Layer 7 of a small transformer language model trained on English Wikipedia (16 layers, counted from 0, width 128). Numbers have three digits each and are written without spaces.
A neuron's activation on a vector x is SiLU(gate . x) times (in . x), where the dot is the dot product.
The model reads these tokens: "9" "4" " Standard" " for" " Test" "s" " for" " F" "lam" "m" "ability" " of" " P" "las" "tic" " Mat" "erial" "s" " for" " Part" "s" " in" " Dev" "ice" "s" " and" " App" "li" "ance"

The vector x that enters this layer's MLP at each token. A number n stands for (n - 500) times 0.0062.
0 "9": 416497441483677475585395298530292489597715571394512524554529423401547484473622761592470433476419548316512569637526380490343517472489448392485608352581301733421480371647422574620557641215419732609403626631304613522396487413735542666477412355647319570511509377386449561487630360491358447507541660453708478527339466362518654381610568459444506468536262337411345750734401688524502592520600
1 "4": 410492464420601408569398397586345498592725552389565541604530402277620448365636742634520431502423576344444494601507381528382520505488446421487591334495278744353482371671441583621635636252445635621395679587327608481362431457682618662425441407700348618456599434381388582461609377505426404494420636373580485626376530323515669450604580432441430440468267366433275718679359710536532577599624
2 " Standard": 529525557521628380541438519569424623467774433380629572617601453448299540439481797640424478477399473455473623634465495615522516380436461154554635422544442660312475351611346569634494682371202510569424698451363663556364634473565475602299415538573471390429413307592345569465654344547406456411493521442517495578427404401406476492594482506639577356649215470286325649584289558505596695620600
3 " for": 425722608635561562615491358520356554480587399365519556718611437594486476488431796558580343660419411481530589552495522599320483552361323372540596457452403784434566170567200580448517594430389449646315756636406526603410424443598595520516438346573385635562450577666415536520497423537399366500576570348409431679515425546525571523704526269639617376598294406375510764614362552448518538631453
4 " Test": 421552544577575270599435408658370528499394278620530478655507259419350526579461827640423494687453387577491439544461527672387563506376447368459600521381362484412569474445444585570588638469213469422478635637359586499391403452679494583386455315458445360570464588653465628587537355454595442503524839635584472410277303518559379539628597467631736366479417524196407475583420615493521688659376
5 "s": 618554523473648469545441425629482541401637293610467737626553389497603282491481717658330348620514455533283424728523419669366603404426551499518480518505464794434567420411136526507592511474245441449500575616449488720484396460785437554446447345528422357476534580579438670436434419340551415538490708491649500597440197740358520492530549483532653324441600474340442616540373653347557517480543
6 " for": 550722528599538600563419420523366442437571372349537558764623456454602456507439821486521343554413474546579534565594510614377503632312438419526547474419336769434529223624178550428584537458440484644387764662379561642467392424588677547541469302491379617526486573618394555622504374572434334479527498336529512587516439589557608466658686304594572456499365519332529784636415542401565405517379
7 " F": 414519416559625523516498445499532398534504424414494427658634325307406364515478810729440524648541484470625478471523447666620778607495358378369640475469236481319766393395411471494775653350330528538383593546395476606388428340719517604394486470389390522611434509547362743510648383499427403563499687565499447414440311556439629460539560401516495206461453442385481485569475646414504656525458
8 "lam": 551422468313563418372606499687527369437573291611606529707499333235282447427467750531496357565449662419658408417483670605559659380536416367512556478418541605413341550477537602538538476527294500578571693478342629499553423483877547300560363605376504193685436655421279531351520583307667324478427606635735628516406343500349481507565512427446518361553320567357389530660384467489422603494419
9 "m": 577530697443665377557586458526577596451766406437426643580586524632552352445405608530413434460518749410482547732381704545510680298447431423501494421483375626290410425471537439527763447512414494587518804463245618534404344515578433765260503576504496293665457476597424467322395711404584416559368370327415497549429172633482636490632538382473304348466283284385486439583472481576418511424566
10 "ability": 610486563409677457546512298561541614371716353440416506587648382475676462458597725693583234621439512522432596449595546544318661467401609478349666478597365750420536317584341675517568508538335405248386629565487585511455368663634377584394357277324315171512552552695471678400452652601538376352490455414495407505308373550395640473538612418538601321505475389337451533576427476444622433452654
11 " of": 453745576539429545594484472683421390475639375439597513579645420469738557482418844595538310539443486461562502616505538537429537534419410340556558343466367806472507270531139522530576566508345509677396740703332503541449401477504759653425439404469330506524357484608381557448555498527340397495504491380479421585505527462464674361642599420658626429349484462457592711656372586362378375435482
12 " P": 318593430670584473473519526587449416463624506399661465603572377457317380534466803673446512569514599471531473593428503593641752534418387399513631406590371479421667322331334539636736610409379628472447667637318412563426478344663400581422526525338509379587419511522303557446662437742467502676523557441542355468472304580504691410596632412432485134387553388420518512595360660460541488548477
13 "las": 446501572498606416381521511646611661543694390497463450636514532807203473327506661536378497605341475528577423629296629728523655320384630641574824450473488487520246308488500462472450459617496400467363660596273517495486433544793338511439408389358544197326512579351354556408539515544454154237459589626573433486487327609563592487529572551407520447505558570360442400356582487343525519571381
14 "tic": 631439535746556383610492318568501685450670238429475510721622562336589385409433693515487477568490415499433410577573611669466436408455670321561502515615377568344359380449422731519333478517393408521429700551313687649609515595694427681197492342444333388629497576566322571488507643418643334510397500506524624502299160520463586646608635406794541462613545432378565340569430476477374410551423
15 " Mat": 657572643676558385593511536644492451436472424487450564505633520491446483538434772689443538595450709432421374566270737597525642681490346318544524440493415591541619347493445512588585564417402647577493609611393370617413598523593422492304484341320329146405395274663292700413478468721482526574406777458559370514433232455565710508576554496526439279593413383382366679627325527528424542510398
16 "erial": 572653604700388231505518435556394720476768330538532413522550532457533508577477638680463583534400384421655557679433612710547566463490452147404677501462478738386419308354340541675530498338330365402363564517443600544461424591617437550289434482483442330642532560668311431289430558609559381408467568536399414609288400588649746557651551325626446513389390377228331449545346492533533444577566
17 "s": 520517566431605482589492464605464547564695337549352688654595573374653421517448748755474320603460559426342444676406453684428651379490580514449580511545477765396459319475109500642516489532411480226560583604470460623446346597690460482461397319460324304474521521779386616381479448539519395528548711438663280626474356596428631568603536487576591429472531389274450503553305710404454573502650
18 " for": 544696555617473634591405434525334464497592410354529531706636513381572539513391800547567352600462460590576585585549517597476518588296474394561606417387345732380485220625146551526546532475459500600401758655399566620450448431574660460496432368483336561527513583734348530636539343613458385517574459288546466607537479627545572516685712325553528436487306525366590742593363577353585408558413
19 " Part": 485541540695610342554447530548400431505608275602573614687553253371124366676502746682417428510355447493671492583348530699555648544458581344510697552486427509404565462470430366505654591327229529433410588595384435634532447420523516576316443542386464403651489358641362755547658461591386546425509698555588392527404340510627588481624837520546558329444303458348399613494519549438578556566406
20 "s": 484582488419601517528422510486524438523760440592420690672530374430532238395433616674327338552457573484346555640435501697344594336424594655620520473542530662287479483320032539504524518388396463300462590422455595654494421565682456610538452396425444419436576596576248567312417505395513325474517660471717386641474195653478615559512577455514624376495537464299492442598415723333488598608466
21 " in": 539817602400387631488335538601405397547674488377546584690513448436564402495576776409501446518425468476509546665574435638372479521409490405553496457418352677497396220669133424458499514344413528555411855649360608580466332542596595476413390355462344518669583486742303611517458398438578394429398543299613485605463433532546679476601578413579579433311415485337660563576413683467473590601342
22 " Dev": 526611550495688452436454462492419430567476515501608506553444323365209392530482801545565582533523564544457498569594815629477564635537422309223454481430338366363501353380379543431561622358166770500481701477308393650479410352468505358358385478557423244613543363473442734556510600413527385401544581397536471479351367593426561438438713452579582273427370613320390319634503497482561491620471
23 "ice": 557593507531379446515391343407539474625742413552501589681653346512570497512511654597473391525484486570438729592559675637415479573530446323320455462413393547364491452393492588607537295380274592312531358510477710723402312756640515265447640491420424313626609563626230638308487653351639293561545551468309444483442369731666616561647709381308615502644353465391509521504384587514314374537626
24 "s": 561509524382611544542472438676570421608749322485459654634590443373668475573505769621483328658475627504291524773478545628367573559440556544471513317525475663349404372518234447558573386566389615225544646529513531640470387788639506544467440370416438439412508429706336650341462461463489373435564707333617251589456263621386644490564579521532587401501405437284561623583387569407452421470620
25 " and": 507513680550530579528427402620400494493654510404419645612683523504581424490415974498528322589466607412588413603485516615473511594387549394517670325419391760395459311544178506489539462481389634598511558502503531588470355562469649635425582426471448528679541558674416593578510532395440390384393550284613538626419418497517666545674684599400570447400501347372648482559429561542441536453529
26 " App": 739435672558623454471575429536474278480508447351550552443716430444238464430545795668415443505373671479552455577681415553602679589511298285456662452630343548318542319480404640485574652283332685398403612584489466553452546469602530604438378504293584375606373340561367573451560465505358541412419581452470594536288235567397541460473607492487540226514684498281571532658309603485544535586495
27 "li": 301539567621393614668450453532568629428600620562384364450395536857415365458502428573619418915402422379478391602407695556246573297493323444343622298448376510505514461455504474651648384546496482430469536564171464572412432536829455406313394593335556263412459462425312382374378704489373390547482466479505629635410473556574675497827592438361355554340454492549470336501499458547557812661413
28 "ance": 578393498683376516505470198627448544253694256443450578577808488365421400479528682663527471573331365544425398646558515524362642262531531462379585350502351473375356529498360713495353559423475371311288465477319625665555284742496492398481468479460560425602597521707534461358629655368677381432448448485447363693266412668528788565699568553624372463480516314397486403395373474487546470472541

Each question shows the input weights of one neuron of the MLP. A number n stands for (n - 500) times 0.0011.

n203 gate: 394505412376513531266310414593467474677582513445537475538590647517413501571521423474567428354651603534595647649507490575496529314544466642496528666594452527495356585329528431670388591535562393367565304346497600547569257567492452391439412446518469362374515702757686565533521429485500553501545639453628361602461400584313469579637514630487457499524745483524620344516475426452763619465600
n203 in: 388700741441498460612444440398571595385492636515573290657433596553397408583522400432328358575346529511383599479447521533641381589448510453569410557530500547503328397533446463494527307633480530383599484528517362545705685356510512662533608508426725546665521413631404456467537489759413505440406643428446677530491480512498619499488464508618536446652433501526680487413526770475455464644535
Which token does this neuron like most? 20 "s"

n170 gate: 425492444338507508554632556408482443316569416411584524447548471484420645633376575275414623458517694488429540470633682471517641590431501586489493529487513438446714567202614411536496479613499510513597507502510642586529543595670490540511482396548477674405421571579718615650719567343718617570554634487515445470546647542275359412527643495542538523538404655451449342620565595416394555571570
n170 in: 380602511416651378532469459423700393534463492567393356439614497386407662462533600365507431499475567581549581321491493460517334420369453621522447582374602477413697514607545450636479569506369572403556474354360543573504587494694451587553607418397501388541396553622561569525628577554587624534431616474531703618547524474540409656574333530520416530399482566417505515594388597455437701547453
Its two highest activations, in order, are on tokens 4 " Test", 8 "lam"

n69 gate: 520583523438522495369549386536598576430567556563763482346596147632544386499315492506571421435458703701678421463511499514526490506202528672591628243525530444586353614316601385576572583540437456573554575448714305440561565562431422647499562532482317480515383578454315500651456496554540341461645570543582511588536595507662436647496253484617593455491484516564470564522332490567384536520588
n69 in: 568444508455483507573526504575674540683471442528474530495313690511466391463502599518510568382473465460352459535648407455587507492473654393343587323606558338567500377520495496399451290343436384369575491514447411485452411519451458291682551656473586603615613366465542733512506644370438390569610540517342556406580474506417693330267611570611447423391389500517519476322425450482412481373366
Which token does this neuron like most? 0 "9"

n30 gate: 603487504468539441521560487599636542377369417458572546536568621477400591420560492326546547496353285591594424518648530580626365346359545483665376638451323413747640519621454559311438362460253365504633468675627647397554393614453645677657336519510338643423570639468401618518516494271496599503364369355437552648541500536639393383313382542519498587450638362445644351576619605598464354588584
n30 in: 577253413505588487443426521512530523507555525638498353588522598567615475255633463563535403515595440532502520436680690618563444493407497271635533449348513574515687475640361522305494418380385542624356413455527650462607468369577544422556609697475418497354458535353450547248307472549457299720436502669463718437535493709571487713410319473582500567367587543358606455458443535473476736575576
Its three highest activations, in order, are on tokens 14 "tic", 19 " Part", 24 "s"

n63 gate: 644567499621502587521417439260573321354602490639531421437440489688713515415521537383485379411530611729404618463635721499403479408754354511699591540333457635382508471519501377555546543506559460643474459657505544485503563518495700468275452633712722417393330440550382407523403591678298462421372502486529366391537474454397607538507536510657450453702545417651763635241523502525603443489443
n63 in: 341425536495577558418547589397544486591616581712426685326569524522278533454521527632729551354481590434526471469562462720507435456566601355426373675499405560439499438517364425305544528601604468118423584558480415364455273430597590427528571455234418504370738552435523538659473540500529393521520535750615467339473445607517405466528514536391348535394552538474382683450408519494567547603570
Which token does this neuron like most? 27 "li"

n298 gate: 398556448448486582622522427608461496581667511549605529558377422376519389466570452392534561482585580530542497479508586406460484514518624465465429355481461388554200551481359529475318472615612498493658382607487427405482587666489467483752475492528533451635563271431500601480615662480465482567485354677489437591503561541598480574402463642458346622554604572341554534498382554469453538404395
n298 in: 371486488515518602610565419463521445399520684413591543733437485415584444563620603511478351511596442580616702446558638450652536468517450470423692563577545457529346470494367594385493322554537482556491559579579505330359494527585576582619534305536520583631490496495542445466548576494432442616486465629654526538472410455473357707727539594555429597422533392292615406397339452534574458672433
Which token does this neuron like most? 28 "ance"

n169 gate: 373335414468389488659309598362560489729467566346547639384487716571424574340377600529460548509491430355597520473429497410601362461406382488458483740793582383551435604540550544496274587461331499416368520470434469417557458377409615454594683572412696507625469518530444659366478382465383487405440401563438421670468489511396492456559691659578594491682508344467423601712516503407513524607731
n169 in: 512533460621390587572473537642467504525478528410306509579485449545280654373354388425562632525567539363349551304448452691587306611505537528536529526354609392418524631399454502658428540417518647558553572542555419597341571607638437507377370558503622495442326511552525529672517539385537427510454436467321671677556490549551450530297387386491619635380455510360436405544572571501539527722342
Its two highest activations, in order, are on tokens 10 "ability", 2 " Standard"

n246 gate: 621435506402528418467538451488673315552443543330619548366488433529471446568499583259508414578385591623462380518397466583409401341365559520624680457589569403437291555335544455431476491466509125631248358298420598526485637443442558494566568164441407518455695557379437472441428580366605383422338675435440514401477507465360471575510502714446532587427471460694398379540713527274678314501483
n246 in: 560493466518488441457528418343337372405602638415426471607608398442460365436448558802487433271663429628579500591547605543528577411588544403493297593671306631467472497464539558689472435586409694637479615595349406548582246513276369556385522516457569313646426494404386351487717540435395338528639218536556486568341557587407377546430552736540414580586316501452655562430538369563409257600372
Its three highest activations, in order, are on tokens 14 "tic", 28 "ance", 13 "las"

n285 gate: 555416409501478357391846684383616439558454557462423447513381559624436518491437578566423487507450545465329466498538551414384523511504515559602830547585471445567395587558506507480559690599337428531488700476670572366571671553585443494530587725687670546516624495555558612631601572568671282322456416332694431391603492324577548342447553569759269346571623356535526466339568459569454411490451
n285 in: 477508452549482533424525470554450676527406590537544536507289518691372588404482521548658556611467537695493761564338576629618638747405591501495458376246620535555453597559380585505500596615432542600451634419580397468640620585564541508445438365532460496587652518442418492734306412549469597490659410571466603366483471494591422423444374484421449374634432371525448650564365524588605518576652
Which token does this neuron like most? 13 "las"

n115 gate: 399452479519470609566656460694225449467504480445356515303445567519579718405599289514540387652553646562470627598514446481446642699430433458504669492584531508477547537340634597480365346709433512702440500752484348468595430567451333517545536586611481540338435473354390591653455377566535474524617631663428495518552445525427433455241704228518386477616645306571282673504519741383551422402469
n115 in: 510189361740309368563600369362673510386429379307519494290449612634385477462580407518491575389548770541563431438511366386457495579400700318482459527496501401446720332301553553491310433397530513630373493472536662352300454435470633479288646565422371573480553486527440550636457643455422464607539432371572624433637471371373494431412439501513498289399523420480481634674469515452773582189371
Which token does this neuron like most? 20 "s"

n245 gate: 434426632547442759424531522588423571433488346599641580425514450411482506362655309534392560568593554385497548502409405490488546636682589658391570523501561524380269539521475640533565551354474595436446273516437368502400348429337398603485435444383569507467492525528454493624571738628551387554503551449615421639618615369500365498460429495528706473517488531305443490337571541564461562665544
n245 in: 485384524567474532385480466450540539691502437488421499420404572365526413637585346651550513562528624491346409417569338504467477547414594385462387559641463486603557429548475392367376504581346307490662703481403452439465473377471595528416495543620611419532452404382556372444451613373422355413335559795413512250662399529583418572456749586378425474559555489500432464469401536647576408486480
Which token does this neuron like most? 18 " for"

n200 gate: 578551343606517629498637578397535455502582419589578357473450290462662347322618483484439569429478462675445516600497551482535491683608552545359496558667395353593496461617496560530409385366809456391525649471339531445584368628402525477326678586662706617411537632251350573559492612533422420504273429595383200409396678568521489330487617466673590647482584610506396492470427567451506367479569
n200 in: 575508481384221513582612493438516362634507459549454421663488468470485520351455529540523456694519484612423606436338459457557134567385394458557479541513320391664655649405560554459477447332524431331578607396583484702260537662494638370511451499384413475435634449465447369595462535546575521601490507467487471473460717406602502571505472564507634437482528536361521356530623425671478677360361
Its three highest activations, in order, are on tokens 23 "ice", 9 "m", 5 "s"

n287 gate: 338660513358522604566429437626495489473607467663622623499371538277381499575451507424463716672585580484603526344521556362328631444626532655489489234597599618411437486547607456448273355565604491423420364482361536332501631437444419722367527462594453509416373581487431421401567526475444558503522359610453512474615603417518464656626555454386419516618387483403430477663459533578545534330705
n287 in: 450569385611393461631478388437524448597429421388478656410533568446530436472671553386520653571407510615383318464434503645563518396444244574330599551424528525315356560427423561563523775532442478563561525531559485346669590545434428449448455559514587469485530485521533637467344497448435470540492586571604485271524572302405572521358610551634492547461518536750443678521477599479586676541711
Its three highest activations, in order, are on tokens 1 "4", 0 "9", 23 "ice"

n273 gate: 369166556588418611623473481522363421549686362612720683548414537525478500498418411481485491368551718610351352526352499601203399415749593340464461567377460486464530699494576583582362513520330301777638456599550491524387536643602667565475644570547494670584551503604475486377430344262309481513588401629322417403517581489451553578532530599624646480469460436460518568460488595633539324371708
n273 in: 689588426301458583446558578575441590225605504622663586508518501473479468501740646474588391641682611615619855601615752373613617535428595588430448474509447522318420654409546402804499508497652714251563294356440644476633417537373344673323334455521547373482363540482601534477639496449430638431475440534546480503568586516606428528533731487588322530470481480368501502350590618479411437602616
Its three highest activations, in order, are on tokens 23 "ice", 28 "ance", 24 "s"

n303 gate: 460583394376441389464567511290385486555499461607568334492535471538522366510586587355409520573416269406518372418520453488626738396672527621466536536401657522702696615694432585476330702450351513361260488313578348542571452539478512527377614435456416652516377494216468594446560369423437568535528391390454622590348499458329346326348703351496586563484478485621225469496405385524485694455636
n303 in: 575539525512498377474438537342633505544759351476575682530709620514664561451531470545554485613348527530365198489421365382360631560562369297517445571301587655506481494629733415451533556493441508457532408452531524336436717523498520781498478503259646514702391677319515423526587373644523591665360499647493540599411547527421589463429591342654543477457523524414542733378382437577623542403515
Its two highest activations, in order, are on tokens 1 "4", 2 " Standard"

n276 gate: 351563482417526486248554282614437688470473460494346402599489662470334429839323599477588520433405398457382379542687480385307346344630623657517259683573682520668431579524636583267630361525292180516473491477551402421566663571686512431451462480589583514386620587650612550554590622669364579330421432269501385695662683673552361494419549397569523540432515397235354491639464727558578439483781
n276 in: 698459427445560447622540784545486284681440369389574536646491670510538449445579457639545511631515595497544647545435561435682458552387485583680686196370406398409402501498400607615470595198610470313439486337462462364150414520457430475604431640447605546335324315483576531438510536528379642559496495485477583429456424223343710649532584691662607439485622468481698457472405414480507558346525
Which token does this neuron like most? 17 "s"

n135 gate: 399469434676319495432260448439412374534460324655456626488494642647661444469740465586533619466417419443500410472507565423320670609526694575596423517527433476652578457398435340729504469385382435524680397613453501441481392611793636456511334687576504555625298588750483612518618446320695678396269565661314409324565661545355426759620463575480353638377388223514629288527458202646455330560418
n135 in: 496497507461500575470388422733372622700469308603517470369619376539339539587609439474408321375606464446579506563459587528347465671610655379377443624369483621480445453566342592443687553597686434538390575371672332499428442634393496627380401392477361399377662577381490445362577393641483538789646460251571377492437586484291428696495624449580479631523294281567316317429573381360548348478442
Its three highest activations, in order, are on tokens 16 "erial", 28 "ance", 26 " App"

n93 gate: 577540351407426492600505429602541526537678569572383604453561482405572389330437377405501244453510436474397634382452248720241508418376736499830499486379429514588510601580405582434678303773599357350721541811487391475546575607657549608548539371454373426330483326326703494444303384702502633428264430549592651527623468523434493541445441512398837671587295502489546370428602569600638536246653
n93 in: 499444697600636318381431609651462512438498537437399540581309435274593382485435456538600727320542509461445432462651566584398352446456449538603427550438264355788479649545575740480779321622488460464598500586408501696447656227596494603515576335620562385322510495574534663327305332583665582470477576427650456562507501761381406507490353479571485422336486353439602486559317599634494583267494
On which token does it fire most, and how strongly? 5 "s", at about 3.4

n164 gate: 357386464495610443542603449505500541501293472597418657597456513575616644327636632276376383695477468502397522536369527433601471688501396620542512598718377541565467409320441422532634468405655484403644457532342481536318459482534652694470580333585573484583319510536650442577468504384567557529692597472551361372519601656596322689544499548496582630428797591460485313314330503458644388471446
n164 in: 424678589404527427340607390525572477660426445341590417570534467509416486433517434455399420584326407582561417598530555269486447551273389561506438501411367331351579313557581476558613509552631491527468490371409507373452475548570535582385507562308455394549573363349461502439583410700566306452452595453401591480397542407451465602560578597559596537505524481366500391543312413459455424509419
Its two highest activations, in order, are on tokens 4 " Test", 13 "las"

n42 gate: 575426198387536425591496544491389579558483393427374601509496456549617607419379575508301542459763555608556574530441601407328550338472538502685507572472440405563336448684441545371478456546461453553510377404329597492598467415464468482440463474554480678478372405487409354294583342677646345472453326330471459586473452315714637531493381413451458484418495334460389396411584371524491362548481
n42 in: 575555427401437667533529428531535478445406593619519667410681545535401550532434379529455507613747567439435464557495610417383700546354543383759644408641374355385568539555442625469587512537413568734674239646593632448487516615353469555501523557449615675366497296786547465586606501476537364502526432295461580577479424604514612476327516547674499547566451521486499505690566434495330532484559
Which token does this neuron like most? 9 "m"

n27 gate: 591428539580273484506599465378335617445385529421647253494385587527632504303351338546488457658230490477484378658662346653323508590620292584781475511457588722549366422456456526445464409522640587484430513481454468708322440429660497694510371749416539537401584498352431601541523577466538532612369483591314433472570418361320306398494595688462536381544441526615402843447615763419605582378479
n27 in: 592470483351480632404237433623476438513431517458583364612520327675587522644415670462393687486528266638477473452257468626499480473339607474502514706464317588450422440504714522486472338741658668514363468402584453552588635541296545464655623502632326529576485494630384713497348649471545346394638625436341390548432472578556477546456513378467599304559479417513623482510651624262404518435545
On which token does it fire most, and how strongly? 3 " for", at about 0.71

n90 gate: 575528508463471599450618455521413438521538544474580465623613461632430401274465606425454553589415302582497434475486375546448535432412646526741503534540364461450565394675609565578497389650670450358531551303394283534393421480434611579433354455413556491350538589546576388551397545674623497605440458358674584371460348365447604726312557429492327557496693453559482575409512604466617501599420
n90 in: 461605595515535542576547396412492470507574437532593442368595456510346634423702594494361511586452594512554441445547416549501554451437500599292653444411527474572468670454439624441588362527615617602555681505349433606610503550544476419431649498468581287453611472448434485562411557491298416429493548512443470486479569350481390452589319565536606510570631640655441500538494413474540377571472
Its two highest activations, in order, are on tokens 13 "las", 27 "li"

n36 gate: 483489306619400552366485386630497636694425668483518491538383521319602371407456428409421488551495414590577370616493557592539635531481564654677330674542505579518464509529290582452442576591562330535290345508592467609502550437569674510598704620693471611615605307500434564549522543575288416515310361438525492590535488404495434499551397426469410574356488757465486434410566486372384386518397
n36 in: 390284574606442318607578449424696469579558581617531521528598382502357453389584373457551533275464255683371459502615561462629686623449506124416511556524583567460491564529471547605367515592404368637397518381559403536657447436443531571514562594725418426667389523509567480501579578546519439539395425434467572421393384667662542346368445570684553528535363609587492398729701615602425417545580
Which token does this neuron like most? 24 "s"

n75 gate: 436557459317623504718593467602623644561509472468345526624505412580454487538457656321523453329471469437398487375359356550432591705462555429523332725486602508537471408567353484580526239599449546507429499536600147320555452559459413474473583346438522521588576375227647496406409657637520572599421473503353417522353577458417420421375227633427400365454342459463451478516571475450443654567519
n75 in: 532504713641570757371496420637567473658315604643599477591515557527429508544507653565604725394500615410474508380542376623711547487509559456541458513577354512676296522443513504440352639419731484446567592356477403682460414592614581473496515536569307290690510611476486478570476540652489489489525646281303343422530281601403487766488662474575493547587613517444510615504458503515399644573516
Its three highest activations, in order, are on tokens 15 " Mat", 17 "s", 27 "li"

n4 gate: 444522398480476804547513570380390486550520544501411511579418398545492524463501362529482616368682654525473503514464496537248615383490506543591571446494383371700300475510426644512536463497512475613401548506499356597454613494448574443505604470352658444442563637587520603364705413583599571528638475518394529542524554457266441384442491438433618582510332430301552493772462518346540458614839
n4 in: 409624498552540350480514469468464443378509545610544528370450419514510448212454455579378559569370469601537430536602494558678480513611603538409383416392414465445695396591404565726535431282524425479459654300443544387524442429361479454612430474523180592491524552637457380608511413529499458595510540556511517362330659631511528626468486443354416692456515558479587605401531551475303525407538
On which token does it fire most, and how strongly? 18 " for", at about 0.45

n179 gate: 398690633389310507438493394490557202462528725379516562415465619705654579443537501608641772571643547485588584539500654777643497494455460415567460271572563472623556710598431560223633414550467341565456596567557717383354523563469413782525539565633426553631673483496587512629369585260561496532633579553605587435487650339656288384630312555627276718358581363591502491516468466388413381297420
n179 in: 577498543476339515585489505584385535325686466473738588404605351374417426638492407490345391334513378506495356402839675551513424575323624493488346422323603571440477512466692521460384570577701498537477568743552660793478402678587568394539489453669363464586364329663464662389405670736585514450752559631620383394323629504569571519585490816546357526529754579596650574415381312500588441591754
Which token does this neuron like most? 7 " F"

n53 gate: 564517410483595489587379528515429529304496420675369479478448407379624365525384309425530622590501528483479422531555487694577539501512538392534462524574574579559330543498458257488654290506595547407462521436666483570575325460662483477469481463451553477747689415579672514476477504460368507469581455344475583601557307528433497504505473506490562535451670525428619384607510413468475292670404
n53 in: 472347543531542605579580475463605544424491417388493506525443376557498539255290585319592490399570647467681383494593461523599361577470441607472405584351257629581364636443621536444428514345391503561429402565407434574360577601615424564478445422716520507467706379486479339275444456473630457290368471438577453464517423546524478429457628570734617439553360413551407625479709553626517534561552
Its two highest activations, in order, are on tokens 14 "tic", 9 "m"

n57 gate: 591594427264397606654554367440476559509443629578526567563445625640485539337491377681484589584558433410522418614330511396338420307515581356615527549538484646588656422266581448588463402250542419338643647455393670537609494451441687662452745559448494455452673464542516366390317584559586710557401809525475396388570559647465416511560608410460409510433442424634463355694589381391659433411481
n57 in: 385542591432553380396441493523549545505302536512575472394782362563476571534498548516500410427569604541489545542411429583382461663496649330701612323505465453437456409592795280300529541509493642435496676571554369214505578533393554434383383500574447634443525512538404557438562504611631497451469544447638472461639416679556570545638508572623611578559348556463604516372661598534284567394587
Which token does this neuron like most? 9 "m"

n227 gate: 493558389519526557460492613390419553457547558649506492314488536525545332324655389518401558527390303543563388353665425397546595489571585450443374325472729601551654474445364682546528681583557458566625563269572567471605466604476557575475441462520549572533484465518445571519608487414538485567524596629377499586486596544552445465304472372557502376401506407500400432488482632428477607349561
n227 in: 618298635464540451563569335489508457501498463549438492468346362520466650471570548489421554375430457405468507581368638599364292572396551654306622672458458496597483443298521568477470439562486516547554554636523542476577395565566506663376342476430553473344523449585567483494527511701518540396519599511488554532683474595475538509546525542420533551560602625295442660428595599423689553524547
Its two highest activations, in order, are on tokens 5 "s", 20 "s"

n264 gate: 393308364490453343554432403267507532367366402761531411615552414381376565425603508193423450470422431444495541407445611439350501566593495304355417368718508681717516483619698350541584583470704406752536395498578646474629765488537436525362529356579485576443510227553595420582465506595507329394671465424457410560417601465465383804481640489602457437499575820578668579477502522623502529331399
n264 in: 458377623373409591524472590415532594528563410597422239549546521518441444343763459473577543539464356415595475372421504460269346554577673414573511542638453688670471384516359517625519371797483498782418567491330498416487646547433567429503422510582506450359372400469610476382400437394515372338567447673513453686385346436559309616321461423540710630670445493443464504459147433648400759463543
Which token does this neuron like most? 12 " P"

n148 gate: 485499493383580391583637643482532421504487469741358504358371437622389506468552614433602386406647467524622407495517533501556414532328468604473404442508571607571539454346414584314298541473366612464560319695397318394558433368444432552437538528536576488438476277366376486631338366554476345495385502412427412253542462466406529520452454650603460299554590378670576479393498642515483388338430
n148 in: 617496253488375476688629685468690613520411428676437575501355518571416241467437484414559447455384415490501546401424589586670541591433410429537571522405553543485637449433382366382461463420436494483465631648538532569627496475369587482424393440513465397433499442565468539563480353533521446465364411322551470559436441472521520429262646311425389260420351415681414571309494657549310428468564
Its three highest activations, in order, are on tokens 15 " Mat", 22 " Dev", 12 " P"

n256 gate: 462722666474557647520488602779433431452377441449335517615607652559483455370486377404465532330617500531517539356442452625538179312456403384561483579522189385682418410500659362595381568560396392477457362513582544660556424499283262719470627473354472638615413361584579530377536380574498576251494445641486734543562451694556327469444386447394458415513425579344476570564587455394543492602304
n256 in: 367445566591609540275647368372460455542326441402589499708637623613548331354575519571597544524652216494511549542502397747464383581638588501506526396417670462523586437412604186773404377694366492421443453605433556472527508460415320483472432575468710526548296528456555461517625355294401759490474513589452362533617527609405707274437435364618602444724575359218479441448502464599626612544595
On which token does it fire most, and how strongly? 1 "4", at about 0.3

n67 gate: 679460528501469541438446398475403346444536351450583276219179618491493621306592299556449377333545607412530432499719556505380614404499468262528506417457441407269544530542411489474569388510334466469426519553474586289670436453620401763357768493448583678429489475660363441704562422306437616479568504585449335566581552364370416508445573463508530441527747598464479637619507407542561533463572
n67 in: 562661495545556522484505531478496482337445618678385569505560417632334512520450621343685406648641488802601625432480475527601433502580462450447442534383493734486445362589528558435623670326444553465572576417662444389603518486390532269518193397481405292377484554397408543661373589445444352465462604454598542514542246620511377377487344580457470540453309517472525601406327575574435586592566
Its two highest activations, in order, are on tokens 26 " App", 2 " Standard"

n66 gate: 369590457637654530508430501718729292580380555477403424550531741514578369583331649457696457624609480447361635547501500492496600370479517380467427502499410571538565513445460474546463250487502514451454575320437290540539583335447623477472620685466490523466325558474530589529500450579638604490523569648468334505530369678594458550524537597368369591589574563389426473496454405644557671694522
n66 in: 558525608548431442537260385548682435571394468566705492671580408396388507365591552466412447457466522585597659452571534473474579496447520517442438569448447543446684585584530362461426458332435542591501284440480490253514528611426337472423377524406649447535363394399355497436488541546532372680253531471315435291589394558448676484520351576540563516535459356509597494444545617471670679509578
On which token does it fire most, and how strongly? 7 " F", at about 1.2

n54 gate: 440466798598362591294468559691497442532534433525620540485381583642564551347823557484300342443616461326554461586681431504437592577466571542628622556531563478367356686525686320528407368340561352608423434444575665538431627646476439508534421725622522599443540590452358536671493435484674477448464463480369489366577460379402454566559360371616549585401523430516510374518484453464354672534435
n54 in: 283500514669495563673542377519465590422544650589625644460370442508540465545492528557614641373593623377551382499543706636498638474579470542482510692472468656574479647322499314514387361493338429565460590564584681581539475629593582366516545409571449433433403500346496540534620653759585556386617642474520563332423556521508499545503426399389440405611257581466445475558638369528402323423356
Its two highest activations, in order, are on tokens 26 " App", 13 "las"

n157 gate: 560629467512526432534531589727395401534393479658576521637608531482516538569500506526507641629623471470541452624517524577604525343561654529554353601487299550401428573516523456434482604302343674433553337372391496370761452583409546691666687406481446434549683548657669608467396388436706843535533359353510507535551670582670427575553449607377341600467437524549718479599614329421546446436653
n157 in: 557500480398464491520493362363475348563427248591566354590321388442392524538567306439361424524339435657422450647296454578477331271547629393437397757232465549455697340524447409445531483458437348430382601491570535337497463731551594567373520463464350512446680611655468443523456408476297571550436559429624505540462652684615283455579330518552298585640470782546420546509590354536500499490581
Its three highest activations, in order, are on tokens 12 " P", 26 " App", 15 " Mat"